Layer 18 of a small transformer language model trained on English Wikipedia (23 layers, counted from 0, width 64).
Take only the direct path to the model's output, skipping the later layers: a vector added to the residual stream pushes a token's score in proportion to its dot product with that token's output vector.

Output vectors of the tokens that the questions are about. A number n stands for (n - 500) times 0.0099.
".,": 527,888,268,609,450,188,918,413,230,367,440,87,384,661,343,695,242,885,711,418,656,347,198,410,871,612,516,671,292,346,495,733,304,469,652,225,222,146,627,346,284,974,830,147,736,632,605,695,582,607,212,506,552,227,90,823,646,457,271,815,360,501,646,940
"tal": 544,587,384,500,612,532,582,442,433,450,454,360,553,579,508,516,461,560,563,522,474,447,518,616,465,519,520,509,590,481,438,428,446,523,518,508,373,442,462,471,478,574,556,522,634,511,499,504,564,522,421,387,492,472,512,494,482,562,507,495,386,468,504,563
"ander": 479,572,415,453,478,371,559,443,450,533,467,449,462,556,455,596,513,526,551,516,447,476,445,428,494,565,501,383,463,485,471,552,513,488,517,399,485,567,471,570,538,614,572,501,554,511,426,527,487,491,461,534,586,566,462,614,472,454,443,460,536,535,521,568
"′": 467,428,489,507,531,446,604,513,416,447,487,522,522,537,495,548,393,594,473,495,518,417,446,617,551,547,560,556,553,395,551,591,475,442,543,506,454,550,588,481,382,552,450,423,443,535,486,562,378,437,406,562,626,464,385,567,456,573,489,560,427,505,469,609
"ption": 451,505,396,498,570,443,619,491,516,522,490,478,557,564,390,599,472,598,573,581,547,350,443,557,586,493,513,589,526,416,621,494,310,565,534,493,449,530,585,533,415,510,530,427,449,524,484,527,472,523,402,362,493,458,440,547,519,473,379,490,590,397,535,606
"ters": 534,542,449,446,462,483,516,424,462,512,503,447,474,623,463,670,617,596,510,485,551,447,424,525,620,522,521,569,511,443,409,455,408,570,518,528,435,331,555,548,490,533,596,431,601,473,314,535,536,405,438,554,462,532,441,592,397,389,541,554,425,497,610,545
"eded": 417,645,414,543,453,478,577,428,560,483,445,449,413,536,429,588,369,551,462,452,519,471,386,507,477,514,576,452,496,501,434,547,477,515,534,358,597,568,489,473,352,582,623,391,543,543,501,468,578,513,507,534,545,539,437,612,534,622,426,470,566,440,488,605
"here": 540,553,491,584,508,507,578,422,462,434,492,490,584,541,434,574,489,549,596,453,470,509,527,438,564,467,558,483,423,477,488,534,462,590,513,454,455,405,527,454,475,495,682,380,480,616,513,424,512,533,449,613,484,465,507,459,443,358,523,566,461,408,511,567
"ily": 458,432,451,505,516,432,515,435,429,649,486,495,578,568,409,511,422,576,455,374,584,486,411,446,722,615,436,559,394,491,498,585,521,503,519,493,581,551,363,585,490,552,614,405,482,486,520,489,544,482,526,513,406,450,411,612,471,453,454,559,413,487,560,582
"ry": 470,444,578,357,447,460,504,497,492,573,518,459,578,535,498,541,525,586,510,434,477,412,401,403,562,534,390,450,510,491,532,540,519,439,512,576,532,447,429,376,547,571,675,436,560,583,567,473,493,483,536,446,545,449,527,475,479,547,521,466,480,492,536,578
"ate": 486,490,507,385,470,489,505,438,433,496,493,500,594,549,407,520,513,560,480,431,549,530,459,543,496,424,507,531,552,510,599,619,520,570,494,474,452,567,556,496,481,592,455,537,471,392,461,504,466,582,465,470,462,399,530,494,516,568,431,526,437,545,471,548
"inal": 427,627,437,453,614,443,474,451,389,451,526,349,477,502,470,499,461,531,419,408,511,543,487,533,515,542,521,398,504,445,518,466,510,541,510,553,446,510,531,559,480,670,572,437,517,469,540,467,544,683,476,430,534,483,488,488,559,537,387,530,424,605,520,608
"ans": 533,569,451,475,462,520,554,472,519,468,492,563,585,601,469,503,509,538,573,522,466,413,405,518,535,496,441,478,507,510,522,544,425,530,498,343,409,457,402,568,500,563,537,520,569,523,420,492,510,435,447,406,525,560,508,568,499,474,448,550,502,511,466,624
"ations": 534,488,540,458,393,517,481,466,453,346,495,479,453,567,379,555,532,566,482,503,590,473,480,611,537,509,456,515,580,438,518,569,343,518,518,547,486,457,561,550,519,628,562,486,483,437,475,488,427,444,407,627,518,474,493,516,554,516,405,527,446,508,513,603
"gy": 501,517,452,555,450,457,512,456,432,340,486,388,472,487,385,495,518,585,565,490,498,428,469,535,536,501,498,556,472,531,550,492,435,392,512,605,494,412,475,497,594,582,522,513,624,556,511,435,528,608,441,470,485,423,517,459,583,524,548,549,472,494,522,606
"ound": 448,492,566,425,475,404,575,513,350,621,487,558,490,517,432,555,508,544,549,405,506,513,529,415,430,454,568,509,475,443,503,403,425,486,514,451,401,439,575,543,426,592,444,460,542,534,536,543,602,501,511,531,544,497,476,529,412,586,441,549,519,559,517,653
"id": 444,542,474,478,539,468,472,455,513,521,504,524,535,557,478,571,572,474,476,512,626,491,511,415,543,491,579,468,385,497,478,450,497,519,500,425,453,528,463,479,451,568,505,509,445,493,480,485,583,547,488,454,627,501,577,468,485,506,501,375,506,544,446,554
"z": 509,454,522,572,425,529,574,449,481,507,504,483,547,495,501,573,557,540,571,502,506,391,449,563,522,466,424,525,480,566,432,543,521,357,489,500,563,445,407,504,520,480,522,527,536,494,447,535,524,487,499,469,520,521,484,465,529,521,475,474,548,423,509,544
"son": 513,529,403,474,501,366,531,439,604,523,519,405,585,552,495,442,489,561,665,417,581,547,430,547,602,465,459,588,442,441,383,581,532,437,523,456,370,468,456,519,563,480,602,477,492,472,395,495,554,468,511,452,482,568,456,532,441,463,533,588,507,462,584,583
"ic": 562,514,495,452,534,427,460,470,513,511,523,518,552,515,498,534,520,495,467,521,595,457,479,589,405,498,503,450,503,548,507,487,487,624,490,587,446,511,401,497,494,445,567,473,474,473,574,461,450,469,494,423,571,494,506,588,541,476,473,485,404,509,466,542
"ually": 599,578,418,646,546,405,491,450,410,544,468,546,512,501,430,546,441,602,385,451,458,447,406,472,625,571,465,653,436,443,398,544,469,530,522,571,504,526,529,534,388,552,608,453,556,510,488,355,519,529,457,548,475,467,387,401,592,497,555,654,481,425,433,594
" death": 552,521,412,451,529,515,617,503,369,534,496,394,492,530,362,515,391,574,500,450,537,503,466,476,514,543,492,474,502,489,435,573,447,445,524,509,389,550,454,504,618,555,574,471,559,635,535,553,497,558,432,481,541,524,397,583,509,465,545,544,419,434,520,516
"io": 529,481,459,471,570,433,488,465,542,513,513,459,496,499,520,491,585,534,453,475,552,484,369,511,549,497,423,447,527,518,468,487,535,511,502,565,499,545,537,479,463,485,556,435,510,490,493,549,663,421,478,521,445,427,548,599,501,406,440,529,427,520,485,631
" Total": 447,591,371,467,518,492,483,455,465,441,464,350,551,535,512,561,524,555,472,507,466,486,480,501,484,587,573,499,583,430,500,476,450,432,535,459,402,470,601,483,450,512,536,541,483,512,527,525,517,561,494,578,510,423,458,542,467,547,454,538,453,584,587,542
"ages": 505,432,472,489,507,531,525,502,394,382,517,479,516,639,397,538,468,624,559,475,526,453,516,477,518,624,507,471,548,457,428,419,418,503,529,508,435,463,497,486,489,539,590,477,559,547,444,457,423,431,530,643,545,501,493,586,477,589,421,573,470,445,442,594
"ience": 516,477,387,485,600,433,431,489,423,516,483,421,560,508,451,585,574,610,562,369,561,479,392,550,527,498,465,481,523,517,544,595,412,394,536,528,413,514,559,458,424,570,631,480,519,477,531,505,561,454,512,545,591,435,548,550,483,392,378,543,468,460,536,579
"K": 475,550,443,454,507,486,612,480,425,469,462,455,542,440,540,514,485,523,558,596,452,499,525,468,547,494,411,560,470,563,448,418,496,469,506,510,543,495,576,541,510,529,505,448,506,485,526,540,510,453,538,475,475,557,484,483,570,393,456,463,502,432,561,590
"ear": 487,521,553,519,446,381,503,446,419,523,502,421,491,554,433,576,473,486,482,520,579,500,557,467,515,558,500,424,539,493,467,554,481,524,511,396,393,537,477,520,458,601,529,370,476,627,563,498,560,508,520,396,528,499,556,479,482,443,579,537,517,503,489,557
"rd": 447,490,391,439,532,448,595,489,297,510,488,355,485,468,493,598,514,532,601,565,586,423,527,503,518,646,483,484,493,443,560,431,467,506,535,463,517,432,400,516,488,474,481,477,668,527,527,553,486,554,399,397,492,491,550,566,510,523,535,573,558,429,508,567
"ed": 397,551,509,498,455,462,536,456,525,524,500,553,517,558,454,518,521,492,449,503,612,460,426,522,458,554,463,412,525,487,439,505,494,568,497,410,500,599,468,525,484,550,615,411,453,441,500,410,539,539,526,489,534,546,514,448,537,621,401,605,574,451,422,489

Each question shows what one neuron of this layer's MLP adds at an activation of 1. A number n stands for (n - 500) times 0.0033.

n54: 728,405,423,450,456,236,219,350,328,389,519,571,596,472,401,649,513,510,436,554,416,687,396,385,542,377,541,634,687,641,532,514,622,380,488,650,397,601,498,573,542,438,594,407,470,321,453,297,597,643,477,636,453,620,564,813,510,475,345,594,610,467,716,371
Which of these tokens does it push up most? "ience"

n288: 410,526,525,454,466,497,413,570,433,415,419,454,549,445,490,484,533,462,454,410,552,536,383,453,481,523,507,466,741,777,468,516,324,535,502,572,486,475,585,559,361,554,565,593,409,416,456,496,556,523,571,597,549,633,612,459,465,385,550,560,422,602,393,435
Which of these tokens does it push up most? "ience"

n305: 306,386,595,529,633,540,290,567,591,463,562,469,390,527,438,490,635,466,480,559,471,588,530,555,569,459,417,445,562,532,452,256,494,668,613,451,539,649,323,494,466,378,399,425,514,494,515,496,539,316,478,482,398,424,565,635,530,385,540,494,415,569,641,659
Which of these tokens does it push up most? "io"

n282: 492,594,441,525,339,560,461,409,759,539,461,494,715,555,585,412,557,410,713,375,529,384,307,519,498,436,435,511,548,546,330,658,354,509,616,363,437,427,377,483,390,544,540,361,397,480,500,507,550,465,539,549,441,561,743,573,524,446,487,359,483,523,721,478
Which two tokens does it push up most, strongest first? "son", "ans"

n118: 354,501,525,656,519,491,482,482,575,256,471,374,604,570,549,390,269,450,454,593,545,645,477,431,611,400,595,445,525,463,278,425,507,418,594,406,414,510,478,654,656,575,614,647,640,641,554,694,475,538,442,495,681,440,535,446,718,369,559,428,423,356,353,352
Pushed down most: "ound"

n283: 550,605,580,581,333,673,733,463,433,436,645,464,346,430,618,598,367,400,402,655,604,449,703,412,539,381,561,487,432,584,543,459,456,470,572,523,322,576,511,560,378,554,463,566,431,477,535,497,521,383,507,482,462,370,456,430,590,456,569,601,689,423,356,510
Which three tokens does it push up most, strongest first? ".,", "ear", "K"

n196: 392,413,550,434,642,595,540,650,461,495,529,658,721,448,579,441,296,463,474,590,392,517,376,366,432,606,448,585,590,573,357,421,564,381,398,502,443,596,605,684,397,485,559,451,522,373,407,674,518,497,468,584,518,382,398,549,582,556,469,647,433,382,546,426
Which two tokens does it push up most, strongest first? "′", "K"

n186: 301,460,346,523,589,548,496,320,597,652,555,715,445,513,521,544,688,511,722,516,708,358,409,510,517,479,577,630,493,478,531,413,564,542,457,510,487,403,375,504,384,465,395,518,506,509,526,522,320,363,616,298,486,664,598,636,447,512,724,431,514,268,468,526
Pushed down most: ".,"

n87: 294,567,458,397,449,370,369,316,450,636,457,416,563,410,730,517,658,261,499,515,425,514,497,539,472,461,602,315,441,492,664,514,527,644,408,464,541,629,528,562,644,445,565,456,673,669,539,456,474,557,359,469,552,550,564,553,446,416,436,382,581,538,487,438
Which of these tokens does it push up most? "ander"

n59: 504,420,577,411,492,393,464,783,333,708,425,480,362,420,566,631,493,466,418,442,535,475,491,430,297,552,523,513,524,548,515,470,534,555,363,563,622,515,526,572,360,562,561,513,449,487,649,563,367,471,606,771,536,551,551,434,575,402,236,576,524,502,523,388
Which of these tokens does it push up most? "ound"

n80: 316,423,419,517,538,480,455,471,492,546,634,677,579,427,637,702,431,522,453,309,570,436,346,506,659,431,409,583,669,489,492,458,503,442,481,685,590,434,543,547,245,460,487,501,354,481,653,533,546,559,585,460,373,507,462,432,621,456,434,467,501,459,682,564
Pushed down most: "ander"

n248: 476,682,505,449,417,574,494,534,495,666,423,434,486,469,547,565,546,451,432,477,495,457,384,516,413,352,475,620,467,603,621,452,501,521,674,594,599,477,276,362,520,581,473,578,416,407,651,496,439,576,387,545,387,633,684,682,481,522,480,575,435,490,373,524
Pushed down most: "ages"

n75: 581,408,637,487,494,468,732,495,502,490,395,569,469,611,705,441,551,537,497,532,557,546,476,475,498,528,364,548,542,510,368,546,434,402,256,422,325,483,330,481,464,440,470,532,450,611,549,485,456,599,421,541,402,665,567,504,436,645,520,627,547,440,367,570
Which of these tokens does it push up most? "ans"

n42: 597,488,469,526,368,421,620,567,439,600,423,672,420,680,456,391,545,459,521,393,424,443,505,458,540,526,584,485,534,549,367,491,687,377,513,396,361,485,360,741,539,480,571,468,652,426,627,567,457,639,600,531,455,390,462,281,543,457,537,469,409,204,433,735
Which of these tokens does it push up most? ".,"

n58: 569,503,498,449,485,389,415,494,469,562,423,544,617,680,567,392,497,360,582,403,568,476,423,435,409,393,470,407,439,558,437,496,550,560,413,553,443,580,531,598,513,659,558,495,444,493,434,475,534,319,254,400,526,498,684,635,469,566,624,519,702,604,400,559
Which of these tokens does it push up most? "ans"

n62: 550,400,399,483,344,450,511,440,424,499,475,578,516,561,581,494,445,584,536,438,545,603,394,456,513,374,571,515,627,463,494,463,502,458,415,410,665,466,464,558,455,586,439,453,538,468,615,490,527,518,484,393,622,497,463,585,415,652,497,341,606,532,524,494
Which three tokens does it push up most, strongest first? "eded", "ound", ".,"

n139: 622,414,686,500,528,479,460,480,409,347,425,366,376,606,470,601,288,630,445,625,559,517,519,658,411,492,605,585,644,355,511,571,325,611,673,493,741,592,338,571,477,446,324,488,455,496,527,533,447,455,233,599,480,592,671,436,510,361,342,638,455,441,645,578
Which of these tokens does it push up most? "ations"

n289: 485,473,562,538,488,559,634,438,681,455,539,428,414,606,538,637,461,385,401,439,325,464,606,467,552,299,440,519,456,575,556,604,489,379,485,553,450,490,495,695,560,561,703,495,451,520,513,549,488,567,571,363,555,468,415,565,506,553,507,441,390,503,480,437
Pushed down most: "rd"

n249: 545,486,566,461,527,619,541,343,460,645,383,515,376,540,461,568,429,472,561,648,564,444,512,464,351,561,591,474,363,506,487,400,494,566,525,669,575,552,354,456,625,292,622,480,549,487,390,487,452,509,617,382,654,617,485,554,579,547,462,353,464,442,467,467
Which of these tokens does it push up most? "ic"

n257: 507,547,479,357,458,463,645,458,635,541,611,522,566,519,568,475,517,692,497,482,708,757,515,543,441,358,366,487,369,490,493,423,490,498,486,350,496,368,473,351,470,441,565,440,506,539,520,505,397,416,516,593,339,548,611,530,568,329,486,496,636,531,445,616
Which three tokens does it push up most, strongest first? ".,", "son", "here"

n110: 563,527,514,439,459,424,529,400,861,612,448,530,400,588,391,364,437,365,437,694,446,525,438,613,489,586,383,552,609,624,564,477,430,547,545,497,482,595,424,741,311,559,472,506,563,595,455,530,435,488,293,549,385,458,509,480,459,507,394,705,564,322,467,441
Which of these tokens does it push up most? "ption"

n207: 518,589,561,392,480,606,458,364,499,480,557,600,452,421,508,493,587,528,576,537,602,456,515,320,393,352,579,514,635,434,408,536,466,478,434,410,580,297,364,446,644,459,690,334,479,333,338,513,607,494,627,477,562,499,627,555,463,514,462,504,366,700,482,572
Which of these tokens does it push up most? "ters"

n179: 539,522,407,399,421,528,617,233,473,651,475,348,618,474,450,391,511,462,376,538,506,642,507,389,588,452,364,577,466,340,456,743,590,335,661,533,652,580,707,472,538,672,492,530,569,534,548,568,426,460,467,550,571,343,465,564,563,435,475,510,458,463,564,163
Which of these tokens does it push up most? ".,"

n96: 418,521,406,366,568,537,557,365,462,433,502,528,439,621,569,529,493,640,524,479,540,430,442,518,523,336,595,496,571,490,457,509,471,507,616,503,428,538,530,606,458,417,408,470,481,563,694,490,539,549,558,443,603,536,594,602,614,469,515,348,484,359,234,393
Which of these tokens does it push up most? "ption"

n16: 694,551,624,460,501,476,517,385,464,485,363,545,486,476,453,617,635,536,596,520,461,620,333,556,661,285,439,443,492,489,494,385,451,604,380,554,310,521,321,500,529,465,400,450,354,474,672,549,449,547,526,461,595,428,515,457,532,440,482,691,512,542,343,587
Pushed down most: "eded"

n29: 536,541,606,619,574,410,433,629,393,662,696,363,549,400,492,481,444,641,436,628,454,454,385,525,423,412,527,470,453,379,593,444,585,528,468,440,318,582,408,660,696,443,484,527,548,561,570,598,506,680,474,465,674,366,385,492,413,489,506,250,346,528,457,479
Which of these tokens does it push up most? " death"

n142: 560,476,521,487,502,532,274,456,562,438,518,499,330,475,372,463,482,711,592,378,442,567,548,473,403,550,504,552,442,609,446,455,511,514,551,341,569,602,509,650,558,565,478,450,541,394,506,457,496,460,466,418,409,571,510,654,505,528,648,534,549,352,451,424
Which of these tokens does it push up most? "eded"

n122: 307,400,554,451,347,727,437,392,432,499,399,444,408,627,616,612,533,559,470,509,426,633,600,389,521,169,451,451,539,682,486,567,750,650,431,521,451,394,458,376,486,644,643,420,441,620,605,387,380,538,481,679,479,686,494,681,499,591,520,404,472,429,407,392
Pushed down most: "ption"

n300: 570,467,574,366,423,433,545,650,438,427,577,503,491,494,470,499,408,485,440,567,613,508,489,339,612,479,366,509,409,597,559,559,538,563,454,593,428,702,632,619,612,472,362,529,328,442,468,534,537,473,618,403,468,385,435,545,443,516,472,534,624,600,438,355
Which of these tokens does it push up most? "ate"

n171: 372,456,540,584,484,565,603,526,405,379,642,554,599,314,603,367,546,421,459,490,570,494,461,516,505,541,439,322,706,402,454,425,613,497,463,403,508,509,500,450,365,583,681,593,534,383,371,517,495,353,531,612,477,488,543,591,520,515,525,416,491,676,457,617
Which of these tokens does it push up most? "io"

n302: 599,454,603,537,424,477,620,459,528,381,519,453,422,545,467,437,485,636,539,505,384,369,449,452,649,363,435,476,485,541,543,615,665,512,580,532,321,491,414,596,502,389,417,668,500,416,395,438,465,504,487,347,627,487,465,637,565,423,539,517,541,704,370,481
Which of these tokens does it push up most? "ans"

n315: 344,452,465,537,442,671,425,551,399,451,506,469,414,488,399,619,452,555,512,474,463,545,558,558,669,434,447,525,500,438,434,556,538,502,650,583,525,507,423,535,491,508,492,427,503,497,473,575,664,542,708,541,425,567,502,439,536,567,409,407,492,493,401,408
Which of these tokens does it push up most? "ily"

n49: 494,640,442,473,438,525,504,477,362,542,365,502,530,576,514,611,558,460,421,443,479,462,426,471,367,570,567,673,482,413,525,512,562,485,435,487,438,552,430,584,507,416,637,400,513,547,334,475,476,530,528,593,668,352,529,505,472,433,497,676,490,571,579,451
Pushed down most: "K"

n151: 471,480,520,266,535,693,466,645,500,570,514,545,513,437,588,427,489,498,476,466,628,516,683,321,547,458,529,478,274,452,322,455,592,510,499,529,665,530,531,414,352,629,551,539,482,355,642,377,680,430,530,415,477,543,640,662,394,368,669,441,608,511,508,249
Which of these tokens does it push up most? "id"

n165: 488,684,635,392,382,390,454,580,412,605,381,565,610,489,571,569,336,533,530,478,775,294,480,342,584,491,490,496,480,450,668,508,600,512,315,577,588,564,542,542,631,515,444,402,495,530,514,340,422,422,515,368,440,466,682,490,483,669,373,528,454,423,604,453
Which of these tokens does it push up most? "ry"

n188: 571,415,589,495,498,495,338,864,381,482,457,418,429,654,439,514,455,447,472,413,654,569,557,517,524,461,359,326,502,488,548,639,491,641,588,523,616,622,455,428,350,386,473,413,601,493,399,620,381,503,437,525,660,500,557,385,532,480,384,454,471,535,432,484
Which of these tokens does it push up most? "ations"

n193: 532,399,569,468,508,550,504,551,336,498,482,610,494,559,513,449,508,367,400,591,600,436,586,465,495,511,605,529,609,435,413,499,415,552,350,475,623,395,303,620,366,490,622,620,524,485,534,402,537,639,565,677,502,564,522,636,392,421,522,517,566,343,486,464
Which of these tokens does it push up most? "ages"

n175: 522,468,457,356,450,477,487,768,556,493,436,429,462,480,463,442,401,420,620,421,535,579,545,548,580,460,432,490,522,453,465,598,453,524,482,566,472,674,343,472,669,534,459,614,488,674,444,615,566,485,390,379,569,548,586,486,565,497,402,478,436,496,461,362
Which of these tokens does it push up most? " death"

n228: 423,385,446,595,554,568,630,596,559,531,528,459,602,625,571,334,480,479,488,503,511,599,575,469,645,543,515,375,374,559,418,545,449,549,482,411,518,584,384,525,599,679,427,383,406,619,411,508,612,553,440,462,410,486,333,461,175,457,577,620,433,486,479,483
Which of these tokens does it push up most? "ily"

n52: 443,459,501,473,465,522,659,423,473,688,521,700,608,324,493,575,459,494,328,415,578,524,568,589,430,510,488,681,435,441,649,462,572,449,499,310,544,636,367,584,623,721,357,424,503,535,529,480,558,553,569,535,464,408,354,485,326,513,374,465,447,442,630,441
Which of these tokens does it push up most? "ily"